Layer 7 of a small transformer language model trained on English Wikipedia (10 layers, counted from 0, width 128).
Take only the direct path to the model's output, skipping the later layers: a vector added to the residual stream pushes a token's score in proportion to its dot product with that token's output vector.

Output vectors of the tokens that the questions are about. A number n stands for (n - 500) times 0.0022.
"k": 545 704 519 498 512 544 538 480 529 416 352 450 677 654 774 422 461 566 549 494 534 629 421 437 530 515 276 647 420 376 569 583 667 360 465 389 421 521 671 689 403 393 569 446 397 417 582 655 378 557 386 539 491 591 454 623 263 500 324 397 629 551 510 665 372 570 597 627 656 569 527 483 332 634 468 599 428 468 417 469 490 602 503 672 507 487 644 334 513 489 466 337 713 364 446 596 639 664 387 672 526 593 515 507 368 497 482 491 507 497 415 567 390 361 492 488 578 612 407 689 649 504 378 697 259 426 582 560
"oman": 545 397 504 410 349 772 729 533 421 500 487 475 492 500 365 423 568 327 192 722 535 845 725 354 429 387 297 550 407 458 266 438 444 379 559 579 442 301 640 463 447 572 697 387 591 581 504 736 313 317 500 269 680 657 566 610 412 543 323 480 207 747 534 588 299 300 391 703 585 671 462 493 315 581 387 621 641 221 714 692 550 385 543 500 363 570 788 527 464 742 454 563 419 458 812 583 632 282 674 388 547 445 488 465 685 522 458 646 486 785 611 362 521 531 411 290 500 389 379 684 440 349 548 516 457 254 802 381
"its": 726 578 480 471 468 493 623 450 439 472 500 604 520 287 562 575 607 466 348 418 638 713 603 647 546 497 313 586 770 442 588 523 511 548 614 541 670 606 538 623 503 731 508 809 467 555 336 345 361 640 577 390 519 359 507 422 585 406 458 559 379 424 573 477 616 445 455 590 751 588 368 451 311 582 515 619 461 521 489 440 359 408 336 594 485 596 863 371 405 506 506 503 531 682 581 435 576 670 420 562 353 699 258 308 466 520 520 611 612 275 552 375 312 523 762 407 784 653 383 520 519 632 375 399 544 458 680 493
"bum": 758 386 330 366 627 938 551 351 558 595 641 378 625 769 687 369 637 441 135 543 388 777 519 393 330 500 385 488 729 289 252 187 225 537 340 601 653 572 509 758 467 583 574 804 450 411 184 223 279 338 269 421 747 720 644 504 602 562 434 697 597 622 554 804 201 477 470 681 416 477 430 102 259 509 516 645 800 258 471 450 486 458 223 517 444 419 913 669 532 448 632 738 466 588 494 211 423 435 728 611 579 662 469 459 576 531 324 614 684 233 376 397 289 586 574 211 495 668 528 577 483 542 403 391 532 347 570 113
" was": 439 343 471 532 439 619 473 469 638 591 513 400 367 525 497 578 525 343 571 448 637 691 648 337 608 453 571 585 585 600 649 489 615 577 584 349 583 281 358 582 533 603 375 507 518 440 411 481 569 500 514 433 633 610 616 523 577 392 620 410 475 488 528 694 445 426 674 544 443 371 771 304 428 460 507 473 608 482 478 564 354 505 326 364 490 631 468 476 477 508 326 304 462 587 527 405 517 497 599 583 519 673 732 383 402 494 562 581 403 543 508 477 579 694 580 454 769 355 354 367 492 564 551 612 503 467 525 550
"}": 572 476 428 465 267 635 597 594 608 478 500 370 500 816 591 540 407 418 134 466 360 587 470 564 417 616 417 477 643 423 543 521 191 642 706 496 485 624 609 478 381 519 488 693 526 474 443 582 401 645 341 462 636 590 762 458 583 494 404 592 530 467 492 743 623 431 378 496 679 334 438 130 249 559 368 756 768 279 725 411 755 311 577 580 484 665 761 95 723 444 342 534 480 490 519 394 405 664 605 460 441 401 461 480 660 516 638 539 398 508 260 496 553 362 374 302 369 539 386 664 627 529 649 396 532 504 570 554
"ubl": 295 331 447 427 568 585 451 492 302 686 620 252 693 463 201 552 240 504 71 556 416 737 639 538 452 522 602 452 445 564 395 504 439 344 725 446 653 496 724 637 255 681 535 522 555 687 466 476 500 333 504 367 336 355 578 537 261 574 543 669 417 400 694 645 620 344 682 898 500 692 618 459 575 577 655 681 677 301 695 504 531 428 496 549 282 602 779 574 613 467 470 567 343 395 806 611 408 464 670 450 572 641 445 295 533 525 504 563 509 421 442 407 368 474 495 308 281 605 577 645 579 478 573 574 459 467 467 335
"==\n": 364 626 388 447 500 666 327 508 486 373 551 356 317 684 376 425 537 596 440 363 466 892 545 388 635 533 488 706 854 674 604 451 382 418 389 687 480 526 504 464 552 611 545 778 406 567 544 574 544 667 272 633 668 765 798 662 656 528 463 492 638 322 695 692 568 379 492 570 559 237 699 312 248 395 407 477 886 272 606 450 303 388 354 733 388 673 598 625 662 443 274 656 586 526 402 334 473 588 552 355 346 542 610 388 513 525 500 550 555 488 483 374 453 466 389 14 573 363 465 477 791 447 564 488 500 452 529 298

Output weights of attention head 2. The head adds the sum of these rows, row i times number i of z. A number n stands for (n - 500) times 0.0011.
o0: 483 371 546 486 359 527 453 408 482 517 487 517 573 540 410 359 551 438 451 516 566 353 500 387 433 435 626 421 387 317 355 456 456 352 473 571 552 454 475 618 481 572 431 480 616 618 541 388 562 558 654 449 522 586 699 632 500 552 487 679 371 593 538 559 535 690 690 537 437 371 507 628 359 463 595 702 506 391 430 621 548 501 463 697 367 373 340 489 311 644 590 525 548 659 555 545 568 433 584 414 551 490 391 476 548 753 585 433 644 547 462 263 377 552 505 469 553 497 694 498 390 570 494 469 537 433 497 485
o1: 467 435 230 465 561 433 385 378 617 305 290 554 542 549 633 565 685 488 692 440 524 560 356 470 576 574 513 364 681 589 427 477 687 458 499 592 430 357 519 484 595 275 499 559 587 527 462 567 559 655 616 570 531 485 690 469 647 493 542 494 333 644 352 573 331 498 531 642 440 391 599 447 583 482 462 523 661 614 435 505 456 461 414 369 485 525 436 496 449 708 522 398 452 568 543 664 442 415 514 637 447 491 508 420 438 787 417 625 587 604 533 580 676 484 435 498 538 460 432 412 456 518 446 409 436 397 488 637
o2: 352 484 256 242 502 518 460 588 393 387 548 352 343 415 515 362 435 546 515 566 567 577 364 439 480 585 534 551 383 456 501 392 452 550 354 602 406 461 574 437 738 465 607 479 432 568 462 324 457 375 334 376 589 605 307 667 493 513 360 547 570 340 377 425 375 473 463 718 660 436 637 544 348 434 459 492 578 381 459 414 356 554 447 396 312 455 232 487 584 423 477 414 578 555 476 328 518 702 677 449 552 477 618 623 544 178 630 404 692 358 530 571 410 669 440 410 401 405 551 624 512 468 515 530 553 397 538 345
o3: 451 586 441 235 467 442 498 458 501 375 573 323 460 512 468 551 605 594 455 630 457 498 442 521 390 603 411 518 565 529 555 449 444 578 504 590 580 705 600 468 517 818 363 505 449 602 394 457 481 581 249 531 419 579 576 384 556 437 529 546 677 438 516 624 505 358 346 553 656 296 548 464 449 480 518 394 593 345 681 355 571 400 378 540 269 469 437 390 494 456 451 453 581 385 310 443 495 662 565 514 481 480 415 507 474 843 509 443 405 424 449 490 669 494 496 428 500 589 446 459 387 526 543 366 630 503 499 401
o4: 443 551 608 731 419 497 452 454 549 487 555 525 530 603 551 486 471 564 501 565 593 337 350 437 480 633 427 584 591 470 615 340 485 481 521 379 558 392 855 486 432 475 486 479 523 538 422 688 484 445 410 544 438 547 378 425 540 364 612 478 433 221 524 544 431 302 402 532 664 457 374 354 478 477 476 605 679 528 465 611 346 290 404 517 334 417 556 427 707 307 486 438 631 455 291 608 519 310 575 591 308 454 626 451 382 409 503 475 556 617 463 323 652 414 526 522 665 583 414 457 522 562 463 206 587 510 606 371
o5: 697 479 822 880 524 657 510 355 500 538 497 561 510 501 363 396 532 558 470 557 424 328 425 478 458 407 432 498 506 469 548 354 458 509 585 348 632 470 582 466 396 518 489 342 478 519 449 555 451 522 542 398 449 485 559 515 445 405 491 477 452 535 687 624 708 343 320 490 422 496 359 645 439 682 587 473 639 534 421 548 499 454 473 735 312 421 604 458 502 373 536 729 441 348 638 452 538 487 481 561 334 346 602 518 546 312 434 581 553 564 376 395 496 504 429 563 611 540 518 485 446 445 326 369 492 676 441 537
o6: 605 467 463 637 297 437 508 494 561 771 708 595 738 434 566 461 380 472 599 488 558 604 518 530 444 363 556 647 527 406 476 450 472 220 685 424 425 680 535 633 523 497 668 502 701 429 520 598 353 473 593 477 521 454 629 367 478 497 552 493 474 288 430 617 393 440 504 541 576 569 387 429 582 525 359 679 328 535 397 653 427 387 618 440 528 592 457 489 435 254 558 396 647 655 589 535 618 311 433 630 506 378 460 431 378 702 431 498 475 351 503 211 493 509 732 463 565 547 556 439 578 591 541 408 405 513 652 496
o7: 486 413 317 355 533 441 451 409 604 451 303 456 592 358 554 556 346 428 529 469 542 768 501 510 548 552 507 516 644 672 557 473 614 448 437 490 458 527 479 533 662 507 541 530 565 495 447 419 398 548 443 577 533 538 448 515 581 506 590 425 589 469 447 661 531 501 472 546 666 566 447 527 631 417 328 554 619 485 552 430 437 552 443 367 610 474 579 451 335 494 393 544 458 595 396 428 518 581 427 488 550 352 576 588 587 491 455 425 310 393 616 480 607 413 540 434 501 441 436 560 519 386 476 376 443 598 625 577
o8: 554 500 610 764 417 563 551 546 510 610 602 471 490 634 512 584 565 517 443 456 510 277 538 488 555 399 479 487 528 470 481 457 468 462 649 463 527 522 598 447 402 606 558 398 598 521 582 456 483 586 593 510 433 547 737 388 502 512 591 599 523 360 497 526 416 462 550 518 551 436 525 449 490 554 651 624 371 485 433 653 489 350 557 552 387 415 561 519 537 354 461 547 574 552 444 645 494 485 500 587 499 522 535 379 430 809 486 487 477 525 459 431 517 497 596 502 505 430 521 501 631 677 467 547 489 406 530 471
o9: 482 532 661 679 612 522 467 561 475 583 560 567 490 409 497 549 470 632 540 507 478 595 463 501 527 559 416 603 448 502 530 578 541 548 479 445 442 420 373 443 545 356 561 596 353 358 596 525 495 319 468 461 613 427 242 499 478 490 423 293 542 475 501 375 497 417 451 424 360 714 494 495 536 528 422 319 415 565 451 419 473 632 542 328 699 616 595 532 681 335 492 484 375 443 654 478 408 532 413 614 440 640 578 547 435 66 533 619 517 494 587 721 446 567 484 607 406 476 395 537 642 346 501 597 402 535 478 544
o10: 521 467 624 699 405 535 651 618 460 615 677 450 461 421 488 474 401 527 576 493 581 336 476 550 506 411 551 638 417 538 418 518 508 454 577 656 423 622 498 466 466 640 675 482 676 488 487 558 470 540 639 375 534 521 735 430 497 451 519 581 449 430 454 531 388 545 484 452 448 470 449 399 531 608 404 587 416 440 418 586 498 528 538 474 359 607 131 596 469 382 577 513 537 716 680 455 516 468 629 466 628 522 446 442 481 524 601 526 613 549 235 436 381 597 542 649 471 429 421 491 521 711 565 456 403 430 645 411
o11: 548 535 356 314 487 402 568 770 459 634 577 564 347 511 620 439 368 425 541 437 514 706 579 615 574 510 519 671 422 443 443 661 422 586 495 586 360 613 365 396 481 460 510 559 586 515 460 739 533 418 462 491 540 494 421 494 441 421 503 666 546 422 471 452 374 652 439 518 583 549 487 424 573 543 345 450 393 448 457 514 483 606 591 464 645 619 208 610 383 477 589 496 502 556 451 426 443 481 539 323 743 542 459 479 524 215 499 475 526 458 366 480 442 430 510 460 431 418 471 549 422 604 672 618 483 368 575 456
o12: 580 485 437 499 588 494 458 434 560 530 281 386 574 409 452 642 426 445 579 489 462 601 530 549 560 386 572 497 600 603 562 559 585 399 416 424 505 484 463 600 582 534 523 433 495 490 470 254 354 525 492 497 607 490 400 587 578 597 496 429 545 526 599 634 499 478 583 471 452 572 453 614 557 364 406 520 559 587 563 413 468 622 500 416 691 540 746 432 372 551 301 589 459 515 548 366 460 654 382 578 516 444 574 595 615 437 519 532 294 369 637 659 513 448 539 536 416 446 440 572 524 359 479 443 386 638 473 611
o13: 637 665 544 667 499 527 532 495 383 581 698 511 540 544 434 598 523 468 673 699 666 391 428 619 544 486 514 567 753 563 555 368 423 306 514 404 479 548 709 670 557 476 643 444 373 491 387 545 350 454 341 395 503 405 287 531 521 486 388 660 407 369 322 500 493 275 253 455 644 315 378 409 547 518 399 394 530 576 490 451 547 382 494 432 450 573 396 540 486 186 507 559 762 282 378 253 515 559 599 567 411 500 718 523 352 288 345 587 608 529 526 511 542 593 424 618 601 618 491 492 505 576 559 375 460 583 464 439
o14: 483 468 698 603 435 624 521 484 481 474 638 542 545 388 359 380 537 465 420 628 609 211 529 540 508 530 477 450 529 450 428 364 377 259 470 483 589 522 642 629 434 534 546 495 468 598 603 545 522 568 568 508 522 612 628 537 452 435 418 639 439 430 551 596 572 547 514 446 577 371 458 518 437 444 564 582 514 349 402 568 562 413 468 581 285 464 292 555 473 454 479 627 616 551 432 453 551 589 645 475 482 388 504 452 446 672 522 463 610 618 381 328 407 624 470 558 603 628 538 467 423 646 445 450 391 525 400 406
o15: 589 560 789 724 541 466 580 589 531 664 574 572 529 440 478 625 400 471 454 478 501 209 599 621 540 601 577 590 571 436 463 522 556 466 528 487 542 439 535 445 371 400 509 522 386 440 508 568 465 473 583 420 336 462 294 462 555 552 357 429 442 679 576 531 465 478 370 464 350 649 392 470 619 552 459 511 419 594 402 522 599 498 514 416 513 550 597 577 627 389 476 546 449 504 408 586 375 499 498 563 535 572 568 559 508 192 563 658 505 603 444 672 411 480 436 600 438 494 391 388 527 508 536 475 393 604 497 424
o16: 563 471 716 791 557 551 518 274 594 476 405 397 644 473 389 600 551 493 590 542 605 230 472 459 434 433 520 475 661 621 532 356 561 377 536 503 535 393 670 561 492 636 567 444 484 490 456 300 488 662 607 437 439 527 642 507 601 524 554 472 443 580 533 608 590 447 476 487 517 362 418 500 574 555 531 594 616 531 494 494 522 388 432 454 266 482 536 538 565 518 425 584 544 562 448 508 530 488 537 638 332 450 597 496 450 741 561 524 423 611 454 425 549 496 396 593 553 512 493 402 532 558 352 378 442 629 491 505
o17: 496 527 717 679 474 516 571 544 436 452 567 483 451 542 408 452 537 451 461 498 369 318 491 522 471 479 509 477 481 443 400 486 568 628 530 485 626 479 630 477 399 643 423 371 560 683 432 476 630 686 581 479 364 500 616 465 457 573 539 702 474 608 393 484 574 612 370 449 632 375 434 471 551 524 579 685 490 473 505 463 585 438 458 655 397 428 570 577 465 505 503 515 450 534 487 642 571 491 545 387 468 537 484 505 561 634 473 538 564 659 308 503 523 333 484 523 474 500 487 491 360 670 453 383 450 419 538 421
o18: 450 621 530 411 474 687 463 456 454 413 374 405 507 365 435 407 560 627 660 622 592 419 347 437 504 507 523 374 496 704 438 457 420 496 442 590 486 482 525 560 532 620 613 480 428 525 462 387 388 496 464 523 610 529 610 519 561 534 548 430 636 586 541 638 582 417 564 439 386 372 545 433 435 568 517 397 691 430 640 330 524 529 466 422 376 510 205 561 484 493 406 668 558 507 571 374 529 575 645 565 421 484 457 539 489 774 509 481 443 619 434 594 616 736 497 657 478 564 409 418 542 528 456 365 508 537 506 491
o19: 486 450 461 361 499 549 378 560 347 535 524 408 584 514 358 452 481 410 495 613 550 456 483 526 532 495 488 470 461 656 385 410 468 349 457 399 562 344 731 710 584 643 405 322 348 535 439 444 502 518 316 491 621 735 534 582 568 344 350 680 561 457 596 619 590 391 451 607 623 535 463 600 444 393 554 482 743 493 478 452 371 463 413 609 505 447 569 403 519 401 337 490 465 382 379 329 495 678 560 421 444 519 477 552 536 447 501 442 626 486 376 733 626 509 516 573 479 301 546 577 473 522 638 325 594 532 493 433
o20: 476 484 173 248 564 517 494 485 400 437 486 417 414 522 438 422 549 510 601 556 552 576 332 526 382 615 297 400 705 602 444 341 605 573 488 524 434 679 567 492 588 594 602 530 521 515 328 520 399 651 322 454 553 620 653 555 616 435 525 579 714 429 330 556 437 375 483 585 686 319 524 577 426 546 475 465 640 497 532 400 401 303 536 519 453 415 281 479 403 491 649 480 552 489 447 334 477 568 611 482 551 433 430 486 459 649 404 390 660 308 486 562 658 514 451 414 603 444 608 517 371 630 645 406 686 497 572 398
o21: 464 438 484 652 362 589 618 624 535 691 565 565 462 578 614 492 402 351 457 351 470 429 668 525 659 258 651 566 324 528 410 558 423 426 551 485 522 472 450 513 452 533 601 338 696 503 580 576 560 537 735 517 500 519 764 483 416 509 527 652 409 457 584 451 442 704 641 440 451 673 515 475 540 471 596 611 381 489 415 723 454 628 608 551 618 567 420 495 412 590 504 528 458 692 638 591 517 438 431 342 671 526 453 478 582 515 550 498 535 567 361 455 263 480 623 566 410 324 560 581 522 616 546 640 393 350 489 554
o22: 562 436 618 809 455 320 555 306 618 402 614 336 591 555 476 543 595 469 494 648 554 584 363 312 253 318 579 676 384 317 709 330 423 590 581 447 469 529 473 528 649 622 453 517 464 555 453 396 570 385 309 364 454 471 357 461 407 318 552 532 413 372 417 534 591 482 162 542 697 472 444 459 557 625 455 469 438 415 482 473 512 589 441 504 380 542 464 311 508 345 613 542 451 414 449 323 567 560 443 580 372 453 762 583 431 111 671 388 433 461 404 399 473 631 427 354 580 528 505 471 287 315 217 499 468 452 492 478
o23: 519 494 669 664 582 525 471 594 500 550 574 659 480 457 501 477 554 455 403 419 439 577 578 583 506 441 465 491 376 433 544 577 525 449 476 326 500 476 444 602 504 345 526 524 528 454 592 598 484 433 577 453 582 459 270 498 375 534 409 386 489 490 480 396 440 550 573 398 406 646 487 652 486 439 446 471 282 659 428 534 528 599 576 502 773 513 733 491 440 490 486 416 261 476 594 472 457 484 395 449 448 556 465 568 527 33 478 656 638 400 502 720 367 408 458 500 443 477 546 613 570 393 577 699 318 559 466 517
o24: 438 486 350 347 504 490 554 575 415 547 548 586 294 570 556 369 502 424 527 278 533 547 434 447 396 459 508 437 514 492 406 435 456 668 561 516 395 425 546 350 454 560 630 446 618 492 457 521 431 570 611 492 513 622 611 671 406 408 656 721 637 439 348 358 377 676 380 523 609 389 549 517 344 620 570 552 602 388 408 565 540 456 578 537 464 391 328 779 276 463 646 648 468 614 563 458 554 460 545 227 568 461 548 445 625 600 454 424 606 632 457 503 562 448 439 497 576 422 468 661 492 665 481 499 530 375 742 430
o25: 335 467 333 565 395 593 367 572 476 523 603 576 605 438 618 619 267 552 418 482 498 489 450 418 713 641 595 513 437 674 466 450 756 454 418 611 543 292 536 416 429 486 538 382 583 442 583 373 499 503 479 601 486 580 570 613 510 538 556 504 566 620 519 342 488 401 494 480 548 526 480 481 452 419 601 457 722 401 601 534 497 570 295 527 577 446 711 330 670 314 429 492 576 626 665 546 573 436 423 449 607 576 554 463 640 604 495 286 436 672 516 569 468 593 508 604 525 330 356 537 640 468 405 405 545 529 474 496
o26: 597 614 663 777 459 649 347 334 537 388 425 581 462 441 498 531 669 511 611 548 538 318 399 454 506 324 541 370 516 594 583 475 480 366 524 413 485 476 600 663 548 553 539 452 489 715 478 449 418 525 533 565 558 522 723 378 583 622 635 367 451 388 461 627 503 473 600 387 446 395 584 469 549 490 529 573 523 509 524 611 416 419 611 524 498 501 531 496 342 538 343 483 469 427 530 558 535 500 578 643 214 455 559 553 426 756 508 607 552 546 514 558 626 552 608 595 580 585 457 435 485 497 453 301 293 423 606 474
o27: 584 504 864 818 505 555 456 399 471 555 614 617 423 362 384 423 542 549 561 518 562 393 419 592 481 600 472 565 605 348 481 440 393 442 490 426 493 402 553 522 434 283 572 605 254 489 556 580 437 337 578 479 630 509 255 682 576 565 455 535 367 552 546 529 623 500 327 431 420 530 372 576 529 555 403 450 480 485 335 476 545 491 529 438 479 557 431 601 436 296 577 691 575 438 551 420 387 473 591 568 381 496 695 398 407 158 471 612 589 525 549 511 449 553 393 652 555 715 392 552 489 483 363 413 294 528 506 487
o28: 421 595 495 419 615 525 413 500 577 452 427 433 338 367 605 501 427 501 474 424 534 433 483 503 494 513 562 431 400 522 546 458 502 494 446 611 446 435 604 479 387 433 516 588 497 489 555 431 381 397 441 452 673 648 221 478 559 537 601 360 655 331 641 420 266 367 479 543 570 552 616 522 365 348 365 456 514 464 353 464 459 457 567 327 500 475 408 638 567 421 270 398 443 554 409 464 371 674 584 482 595 518 595 686 677 69 570 416 527 515 564 708 491 450 396 538 372 463 417 580 613 353 569 521 489 563 713 453
o29: 414 460 412 517 479 493 594 676 429 544 609 565 406 646 575 400 448 399 410 406 561 479 474 455 517 338 608 593 254 411 484 525 424 601 546 521 476 458 340 499 475 543 461 480 624 509 546 561 626 525 589 465 491 536 688 486 430 417 511 655 441 329 379 381 363 697 587 428 546 545 557 450 444 528 570 592 403 456 434 643 512 666 531 510 611 505 371 601 484 575 589 481 433 621 592 518 596 454 459 366 644 641 466 501 541 404 585 487 571 577 284 523 364 560 543 463 494 334 537 557 479 580 584 676 484 248 479 454
o30: 414 577 627 907 497 464 788 437 508 262 557 346 511 548 461 583 537 434 416 574 469 318 389 444 432 385 533 440 309 553 771 335 431 618 552 406 560 488 605 652 690 665 529 394 496 554 484 381 471 669 431 332 479 653 555 362 379 401 576 395 449 258 218 427 452 522 303 316 686 595 441 377 471 504 644 526 402 411 656 465 577 601 421 422 523 563 695 447 543 460 417 397 308 444 507 404 618 681 558 474 305 499 643 647 495 145 627 446 469 654 387 652 475 624 574 491 581 466 357 484 395 361 319 463 463 474 618 468
o31: 428 399 394 478 467 397 477 548 532 475 554 511 450 513 627 653 588 456 552 408 610 470 460 366 581 444 611 476 401 478 513 498 533 567 552 686 479 469 284 419 522 455 547 533 575 442 609 427 705 464 549 446 513 464 636 530 465 469 544 610 423 505 357 293 390 643 496 485 477 451 720 428 492 494 498 532 385 443 394 552 538 599 480 433 519 526 274 564 488 647 684 501 503 683 629 513 478 455 486 557 637 715 584 464 417 666 552 505 566 668 458 456 342 545 363 480 481 427 480 475 470 460 487 755 481 308 469 583

Each question shows a token from some text and the vector z that the head gathered there. A number n stands for (n - 500) times 0.0072.

" |": 655 364 520 246 466 642 546 339 597 574 576 343 491 567 620 725 664 505 446 530 336 651 474 613 488 588 469 581 546 466 481 494
Which three tokens does it push up most, strongest first? "ubl", "oman", "k"

"ir": 329 498 509 433 503 534 474 546 447 668 493 484 592 664 446 588 481 459 604 570 532 393 389 587 448 576 543 579 592 376 490 431
Pushed up most: "k"

" |\n": 578 486 469 559 608 565 509 394 616 369 549 429 403 548 596 642 662 620 395 578 527 556 558 428 476 497 448 442 452 538 631 468
Pushed up most: "}"

"6": 628 452 291 425 708 784 569 256 752 443 627 227 419 694 730 828 842 698 470 446 386 505 478 511 463 501 753 698 481 383 612 394
Which two tokens does it push up most, strongest first? "its", "ubl"

"5": 849 432 167 470 723 899 790 337 775 236 790 342 364 569 771 644 896 800 523 526 408 717 545 352 650 478 758 620 282 499 408 397
Pushed up most: "ubl"

"20": 672 490 557 389 806 704 601 305 703 453 681 318 335 729 879 611 734 535 565 596 478 540 451 450 498 619 657 702 502 523 532 483
Pushed up most: "bum"

"en": 360 519 368 527 571 649 463 449 426 621 438 484 390 631 491 678 554 600 494 429 484 235 468 507 501 431 460 790 462 305 359 404
Pushed up most: "its"

"est": 559 599 701 354 543 330 529 598 421 508 511 450 525 474 549 437 505 412 558 508 493 540 383 530 461 584 581 475 605 532 553 517
Pushed up most: " was"

"one": 390 420 511 537 591 552 455 502 552 511 366 501 537 566 443 557 431 558 382 558 478 433 495 589 396 483 478 523 561 448 443 358
Which three tokens does it push up most, strongest first? "k", "}", "its"

"ham": 457 520 500 558 621 596 576 574 465 499 422 393 558 662 476 505 540 561 447 604 593 311 622 549 394 461 566 585 478 380 639 327
Which two tokens does it push up most, strongest first? "its", "}"

" Gl": 383 581 570 335 507 456 463 441 403 747 454 478 479 619 536 567 432 342 618 377 407 372 485 587 365 500 500 697 576 431 463 599
Pushed up most: "k"

" ret": 431 459 653 294 414 316 382 426 441 703 437 517 559 521 375 611 401 327 455 490 399 575 398 711 379 435 534 542 632 539 466 600
Which of these tokens does it push down most? "}"

" he": 368 557 543 366 599 368 450 486 467 679 455 487 485 557 424 590 496 445 427 461 440 453 514 628 417 489 569 580 580 516 618 549
Which of these tokens does it push down most? "bum"

" him": 643 469 643 233 423 379 598 492 407 554 684 724 453 355 418 453 339 445 436 433 530 798 358 635 679 538 348 393 651 646 407 636
Which of these tokens does it push down most? "}"

"es": 638 625 753 313 540 287 524 610 403 452 480 439 545 451 566 421 474 451 525 529 441 591 343 534 495 591 604 472 632 566 564 513
Pushed up most: " was"

"7": 573 543 319 568 571 697 591 386 751 354 702 309 513 661 693 837 937 686 469 444 510 527 489 362 510 441 568 631 445 389 560 495
Which three tokens does it push up most, strongest first? "its", "}", "ubl"

" ": 517 584 594 446 571 504 422 482 504 539 556 498 458 436 467 488 496 578 524 589 515 538 505 503 601 596 553 486 523 608 570 537
Which three tokens does it push up most, strongest first? "oman", " was", "==\n"

"ext": 521 638 444 411 535 370 585 580 608 455 551 452 594 385 357 421 560 431 550 500 477 674 511 494 555 488 680 353 589 615 717 488
Which two tokens does it push up most, strongest first? " was", "oman"

" T": 659 641 765 306 545 276 530 630 399 424 471 434 558 446 574 400 479 452 528 537 441 598 332 520 502 592 618 461 626 570 563 508
Pushed up most: " was"

"ille": 323 554 483 534 573 550 454 573 379 613 369 499 519 698 434 537 530 505 636 394 576 211 617 500 502 476 593 769 553 298 490 488
Which of these tokens does it push down most? "ubl"

" ro": 398 491 479 542 666 618 335 393 590 565 433 336 441 590 501 579 588 616 464 526 492 337 546 588 485 436 630 626 663 432 734 397
Pushed up most: "}"

"11": 638 440 340 469 679 692 667 355 706 388 632 335 472 683 788 664 827 566 447 586 399 622 553 453 430 434 583 654 420 460 607 437
Which three tokens does it push up most, strongest first? "its", "ubl", "}"

" the": 441 391 515 527 612 414 557 521 575 507 480 565 492 496 435 486 392 497 357 528 487 545 446 569 404 545 441 390 577 542 476 422
Which of these tokens does it push down most? "bum"

"10": 629 500 442 561 682 604 571 419 653 299 552 345 462 729 747 656 849 569 520 613 560 460 471 370 486 388 583 607 458 382 524 408
Pushed up most: "bum"

" +": 637 462 456 363 614 630 529 370 637 450 549 375 439 568 656 689 695 582 446 527 403 597 491 524 512 540 519 594 543 529 543 472
Which three tokens does it push up most, strongest first? "ubl", "oman", "its"

"ound": 428 471 542 482 610 584 505 545 482 528 431 410 561 559 442 554 500 621 439 577 564 390 478 605 437 528 510 495 519 422 631 285
Which three tokens does it push up most, strongest first? "}", "its", "k"

",": 353 515 396 515 570 644 493 482 422 627 467 473 428 655 500 660 568 587 520 469 500 256 479 512 496 447 483 762 463 311 432 381
Which two tokens does it push up most, strongest first? "its", "k"

" follow": 411 559 515 500 561 511 446 470 499 574 438 437 482 521 429 536 489 550 465 510 528 408 455 560 418 536 494 505 511 458 528 447
Pushed up most: "k"

" most": 580 518 407 315 475 676 768 549 650 448 639 512 479 400 482 378 485 470 481 447 554 714 541 602 741 459 675 515 371 564 531 382
Which two tokens does it push up most, strongest first? "oman", "its"

" for": 740 407 355 455 627 720 672 364 663 360 694 447 383 528 645 625 660 666 495 531 434 672 453 442 610 492 575 575 385 510 332 441
Pushed up most: "ubl"

"f": 374 487 581 469 600 634 511 534 453 658 494 414 560 713 555 579 569 456 603 649 567 332 503 546 354 515 518 628 548 343 536 360
Which of these tokens does it push down most? "oman"

"ock": 445 476 464 515 578 568 602 543 496 520 434 417 540 599 461 511 463 571 401 563 542 374 521 612 386 474 535 542 436 417 618 319
Pushed up most: "its"

" The": 440 379 526 483 485 416 613 597 541 513 597 708 572 513 479 483 387 467 359 566 530 619 463 634 496 435 458 457 657 551 420 434
Which three tokens does it push up most, strongest first? "k", "ubl", "oman"

" of": 545 588 592 382 495 670 420 414 503 503 532 486 496 535 508 516 518 584 549 578 542 578 527 581 606 512 524 569 544 574 602 488
Which of these tokens does it push down most? "its"

"0": 660 365 524 306 551 685 570 282 740 482 602 261 441 606 721 595 787 531 509 586 372 676 465 511 515 654 507 503 558 491 546 495
Pushed up most: "ubl"

"-": 610 633 634 392 518 657 552 399 578 446 638 425 418 554 525 499 565 578 564 584 622 634 586 577 591 531 593 467 497 611 702 484
Which three tokens does it push up most, strongest first? "oman", "bum", " was"

"13": 715 531 291 457 749 762 765 368 833 307 800 389 343 680 774 499 897 723 567 562 473 676 605 299 631 440 662 648 262 589 554 500
Which of these tokens does it push down most? "k"

" M": 435 659 815 726 629 549 370 583 322 424 565 569 489 714 552 481 626 563 698 664 826 209 674 223 546 440 447 607 561 390 553 413
Pushed up most: "==\n"

"14": 634 432 502 430 636 599 544 425 641 403 486 353 450 614 653 588 734 525 486 592 501 514 491 448 514 454 492 552 507 423 504 417
Pushed up most: "bum"

" at": 489 480 590 392 543 410 434 447 496 626 502 502 543 448 427 556 488 403 501 538 366 574 557 586 368 525 511 463 693 590 587 563
Which of these tokens does it push down most? "bum"